Layer 3 of a small transformer language model trained on English Wikipedia (16 layers, counted from 0, width 96). Numbers have three digits each and are written without spaces.
A neuron adds its activation times its output weights to the MLP's output. To switch it off is to set its activation to zero at one token and run the rest of the model.

Output weights of the MLP neurons that the questions are about. A number n stands for (n - 500) times 0.00045.
n11: 576595451485557461612496444522557523492442558567750517423712576368772564368532553578395435515467450520343383652432602356530547653491522556572525371460475559409423378660553398683451414360521369503547506595470503522422630516394688384519446653570514740408676564401411640333495525375471416511
n15: 483447538579310637427531457344353509603408494443569553373549379557556475589568571440486561506493575527504643614442355561321372392486578634455549644296522499443418433385435526413596594568627591594365452728350353542336396644471594256544543509576457309542689460364449433500459626336462496361
n22: 511529463437377433339292600475589281450600334409557525500616569446486371587492443555426532648564656310502454640500368542359613536370556537810607501651385528566594287544377427517617440484615534542354640477668368596495656698416329501620471490407536258421480547517540397373640417599399509604
n26: 509361385352457452556343478566416622523571519483645555325429500751502678566430550442580477502473389355569554354443373518581411414351622631507533694387667424324569618621457297706446568500515574387311491434268653584314667605566524593477335443495594483593514645560356493535647658442532590628
n33: 484532498414530455372582526358447692414419606484610489306421404527551534370588485673401472457530602418489623443527786609441443492402686485444601545439428675538549628584471436494696494403460417571459239582578676634428554382569703642603590430613467551453488596315571460526621501576484502485
n42: 369427415523350366498567679485671483522275502538418500460517440428521478421468533560524541483414741500498426457526531489593454526532363658457601630701432541649594434673515267422502438550453509502246523551483528455629354564591570478695585429404436490464459476636478287470317482333391645452
n57: 488483571445756466583637429453517503554542431404381550353438332638702523549531485294447347564437568415691537407464528536457329514743388451483448464587352559396363464510509577521411462646359492529571548521777573541434385402362487481557373651330473528423349458656337591318470500544604428626
n100: 474500329409596630505574545386461326493510590532346519480509484529443551588308440533547442622760512548400480397415639502592642416485401671422600347595372417594317606687242338533636659722355668681513451552470537453574518494408531283619575424540514521350506548352496478444648347765473431375
n128: 518652406547381414407466326695641373556558556497582430436645668704550483412464489512471518460546347364520396650464389348458416344660448485429554409525485355431630577537329458703602589460488461515486818503525436310334265584469673450309458467586429534442410391629445445345502588516499558563
n131: 535517449582602343508368621651525425354552438327527491411417438489355507791639425471507541541420536397565408401384494681408490391561502591525406617562355155425339386516502519401600701683417447460476573607436464395460576540646605500398445487551467460662363375532381389423477455596654510369
n179: 468457473499678603379588489512482430490374601531499389379361422341440561568623542529421553516407316489567470522448632466578660443674551547546499579644427471445511583518617550629459429503549582481287537352582368540467520481551532513344704349431517483495494317281658497463480564546265711561
n201: 485453649552442489611595554488565560470620371501581542488596566580577520560517501583570806634438240387319554628364481642503534309556488437423485546346423514564615515472406542564610565638434482572368529702301523482502649596334610528541471546444490562604585425613628450573639461353470567306
n207: 386395454546664410481258605503364620486595416455553417510454446530311584554469602629383383496441494400423468502581599358591528402477532425318396296495433496619446396414515563463481162449469438557548604523484446533571528379541338675477599467559336666603566508487673395485519415561415629370
n235: 440284478706424448384445435491577582377472440602685545440319405590448623622577417505541562432511456418467572562467619460476486379426481303387600498554640664465718471617502678579439615474562546482577510343601350424631579365524535621351680547460527571498597546646644508975491615466629437564
n238: 462432540346453480451398466530444386380453530590584396458609292624623554388139582354537677381516525393506311425385550661548532632479634601612347391533506551703514493601482659511554562529311419592295441590454417477605483402474408461574356482545461519593548302554591627236426408369481439510
n251: 501339700494389444396429449446446604502734536567496551491515468476371436482676417516412515459462415583380325623391502756518582594525317530479602561542452400648595383369573412489534603499627518641442452524592595578426639619478617475531455660475516473526438639401560677526459427566279436577

Each question names a token from some text and the token that comes next. It shows the activations a of the neurons there, in the order above. A number n stands for (n - 500) times 0.031.

Then comes g, the gradient of the next token's log-probability with respect to the MLP's output, scaled to length 1. A neuron's effect is roughly proportional to its activation times (output weights . g). A number n stands for (n - 500) times 0.00078.

" out", then " of"
a: 500490490501498500406535496497512501502500494491
g: 475504520465459458657550256451493354568647548772436326603458850414591622540588469663413628115278516658352507457536626217338586551483453503584458471467441490656518489383611385474657543324558378670541318612755283450402393476631400419442520371348371294052405476646490441497491541618461356576
Which neuron, switched off, lowers the next token's probability most? n57

"and", then "."
a: 497485490500499478500492506492507506498500500497
g: 487601468492229354490508263411616448419471365285395764529464622515529427560573543684439546559659374582436463475284508426415813617580497616447698207435332461528391458404486483577475567393746573636579318574360484683222605417321240390659642390379526549424382724726343553681479670628230590541
Which neuron, switched off, lowers the next token's probability most? n42

"ack", then "'"
a: 481508483501503492494498507498526480498473497530
g: 527716620442411633705665613153440434243529310425346510461727444470381298426617236420604439549689465364703627476529456321602530630299519377731521293483416337307649554697412424455536226320542498468506328457454458575446449445490321506416405400289479401226561259520532574501709613462369603541
Which neuron, switched off, raises the next token's probability most? n251

" On", then "e"
a: 488504504517499498529504497490501411500508488500
g: 489327448413503460376408506613443164592671433507517387449390509604475326458246631342578436564785270522430502510475338543618357510475106487537637671460236351423740562349406504548503551475449318512374390338345361538360721619584774273512374508401461652506422523519303553564265550697689604597
Which neuron, switched off, lowers the next token's probability most? n26

" that", then " turn"
a: 504500493506499504500489506509493499487500499509
g: 401645665444511474537611481488321702481370552512351731377835417463516375404350495358715453592486327464603641388537522575755507466424473439489455265535486544470355629349551229592579418400554496578737499397540423341505512075408729591561655613314539645500554863734500661534555656506442285478
Which neuron, switched off, lowers the next token's probability most? n22

"ill", then "us"
a: 500504493523503492495504510485506573452476509499
g: 275300729238688404426725473703463469500498405655513379643661463568522606559433420474361696438511516239515522694381370513462600839473667509548632528415717335786458446301489470434422410597428386507667420272510674511647522174536677546386494465723551430725537261463528600503656379522609490577
Which two neurons, each switched off alone, lower its probability most, in order? n201, n238

"s", then " an"
a: 496499516500506494500457572499516503498498500496
g: 564459381759484413449560589440337611521473195547614713511681291422419291461570555689626663507667520367607520497614545560477605461152556575609642558359816495595576614416524252592572450459540357724436386380618654589767418583498310422314448406515263335429292726389585235416535451398571489421
Which neuron, switched off, lowers the next token's probability most? n22

"s", then " the"
a: 510500514494514500499501526501515499455495502469
g: 463693441240610377244254508367535510518477430276473286646645635395312246368606579832187510658382667563633441517433497260532605438588591406640362433599476518491555532761396675654659450277517331489341498479365502700488315567577439555381454444508476487532683363586486508683415652630559478726
Which neuron, switched off, raises the next token's probability most? n207

" con", then "struction"
a: 499499502498729493496511498497501508501493499500
g: 584583741620471440437369375303753388655470627555457526566514317489318495448533693556423852886504409697672409346628508445525417451609644426463467268666654646409473402442381561470570540401463740582600292586544575430303647347323582596854416547626583664350497492489435301393406477336488514327
Which neuron, switched off, lowers the next token's probability most? n33

"-", then " ("
a: 463507489492500494501501526500500502504503495505
g: 458432663288598424598564378482454338598496515460480269595401331422613678647514517506380617318810612676312487523315572348422406600550235418438436678192542497446507429401560558389222377634701490399448406417404515550552336367380477378541676299219530613406606518267315302665429501466805371569
Which neuron, switched off, raises the next token's probability most? n128

" P", then "ub"
a: 497499482493505496509480511496503499503495493501
g: 441329576508700532485575581594403242493524185474379584287716119470507593402406382474557381599346679563357301606314591402659528405640506534555360557493607418390576300347494466507686581601474586737538762482422818489574573297756513519573829494680518482565426612275523511588587527517560503359
Which neuron, switched off, raises the next token's probability most? n100

"le", then "tt"
a: 503517497584506501505496511506496531481489503488
g: 347589515458663413660650418555516297490554713505428267313091517682547348452418528548642552694626370340526607623603495590510436614599714423462494443511522596462542433270535393669500790497301596602552605321360515606749454570684452505553454660816578490769412218531457309463500298631603491572
Which neuron, switched off, lowers the next token's probability most? n26

"l", then "d"
a: 508503511507508461508498494497499492490491496489
g: 644495388424776686556400493359357594420662660589447326465484792473395472474401514402391630563702588663551451205572356262505339441517744451652378716370528459443479692319245480501512642438407594325600425552187293399453667525521733612542512401561347310377474638376529486636658332708391531465
Which neuron, switched off, lowers the next token's probability most? n42

" The", then "at"
a: 498486533496514489496501502499503500501500494500
g: 449460521675265656385467540341309287661454454303658409395506398606829678669346310556451580579536671492806679310478272570384455351600793332443459459568499463415489377465473496504540061390544602202520575466402512479440422588493526584480447420584637309642288579504388462557391374482566664418
Which neuron, switched off, lowers the next token's probability most? n22

"c", then "ia"
a: 489496495488506510500359493502506497506501511508
g: 354564546510779667383639275386248680551589380372411455483665485502452410380344326563698368451668712537467429582487226469643380511494653486334524842408722401293559516230438581395512386351559485501374600562229513669474688708566365571421525448481372394495514284505666232429452323399455479411
Which neuron, switched off, lowers the next token's probability most? n100

"der", then ","
a: 513510502500505490496497498502498497500501500491
g: 548645437765652400298541534527548539383556574381347336377465852582450399437563430599560323563620183558292525606187468438658630552611337264451486424361428477568508497603536286671441453364546554318475557604266524457731661505523209522446651523466812369412630572573455451730603654541516322621
Which neuron, switched off, raises the next token's probability most? n15

" ", then "house"
a: 496495486519499490502500502497514503500493496506
g: 335484585597527462427394229553310489499537707513632494625616384573518502477691804472334470519388556649496727430574300378390518778402476502428660427546694444503574563489298611600589344701646472654598314520293653345439697420540620680633389711402546508478191742630337575242358348363647461471
Which neuron, switched off, raises the next token's probability most? n179

" even", then "ing"
a: 497496508510505501500500502512499500498509493493
g: 249354521437154517455375425459264490413551458531530444400389472402564634445493510511608585335482412593531411575473362567708488398888647536430578652620289626483495373456652602278484430362450442508673700659416592500452787681484759456406626331681615405615798635644325522489326332671703564465
Which neuron, switched off, raises the next token's probability most? n251

"ar", then "l"
a: 514502504509499488494519494454499500517486502504
g: 547540399720659316373577456713242462629718502409335402307648333340368397507365675484430471531589581410333629626393277725425595506364715475565858344430582540702428489444621378360562645544497542532490502665386577388501503813449485455402392508648328291466450297621546550275453498619189474484
Which neuron, switched off, raises the next token's probability most? n131

"par", then "k"
a: 484499511507505500421495494496500507499504501503
g: 502550547550663292616416226566774312422546683511431456562376441619551437553444478378305330420504446559420527506497314253609456594414572442302611637484190318572380659724478247519729522267424425483387604554356471604611470409706580604683596642229515443548331583487379795431418431235689495483
Which neuron, switched off, raises the next token's probability most? n57

"re", then "a"
a: 485510500498497492505501499491504499503506507500
g: 515723688436523336375728435478416592623680600634421458375401542415682627644302564326392661286480452539552486513651614476400728208493555609503432706480422546350660565584531318530488529263612622382464455378438424718586593299665379417520283443358407395703284418725709406300313501722667378569
Which neuron, switched off, lowers the next token's probability most? n11

"ay", then " Park"
a: 525499509497498489491502475444498500441493491509
g: 464622334547486351760707611261496299520410363443518640533594550457406413551386360214375573713529501650460601395367498465594378655343529488428457275506545407383433614688666403478348342692584513414500361678496589664372476219394529577710575469416579359455706965399404600415429383300347579609
Which neuron, switched off, lowers the next token's probability most? n131

" train", then " out"
a: 510483504505500500501488498496502498498502492500
g: 686559676752651457643454668478607277684298417697475492515473599564465658578356446573358198550495355388575548470573507476590524592536485590549319674571611373770345510340653464422358499799291218526323641674523521534559559350710488564323456405586538574835547438603483253634594282492605475587
Which neuron, switched off, lowers the next token's probability most? n15

"\n", then "On"
a: 498500501506499495495496499511500499498500487497
g: 756438473512403471276438589358396529455793427598611707604541717530441544647406671834601330345286274576750305504377556545586595461465479561466373616316628351382369480455460484344566594478492353542600348752610524285283628396580381409512675296499189447620592442632610548567458484547757531501
Which neuron, switched off, lowers the next token's probability most? n131

"General", then " Al"
a: 509513487500500492502494506494507500499523494499
g: 647615495753502315430667634405485470262509479255669255637438549504470636320375456649531612606601569578648506693579445537537249429368699618721454463576704621571358209324478646518418470704569567432434524462673315162354334582390767545629481630513303561546629497500512384445596480285595550335
Which neuron, switched off, lowers the next token's probability most? n15

"ing", then " was"
a: 494503491500500498534508493490472498492537489506
g: 291454530568468635446697351649495376324613399563343726513398312563409570401399566244548438380558599572656607553625575646605405477581512286346525341702517557318450469270516499739523626458576481491604164261410630351644503331280669552608708330403642709598530694508660655649590447747471482639
Which neuron, switched off, lowers the next token's probability most? n235

" J", then "en"
a: 497494500504501499500494504495497497501499473496
g: 298451484443472417568418336520706568619208341532344532527344254493390404316468315697514600636628478358583586503571512793594486485417331491458560614513430626736494739523474531692534423397552311301313328540584551483423474763551403296328509666395336432561500291873511396276472413631458384704
Which neuron, switched off, raises the next token's probability most? n238

" Music", then "\n"
a: 503504497506499498510499503499504499501531493501
g: 500671578380479394511578468494598440506370526512453588743581186281657342516684348588311523568619608707484344606403549537420383691356310244472594305368351727427390287494609557563568226477613493446397485717448454597480354515435324565524485585335476396313271517520456321506358191594205635648
Which neuron, switched off, raises the next token's probability most? n235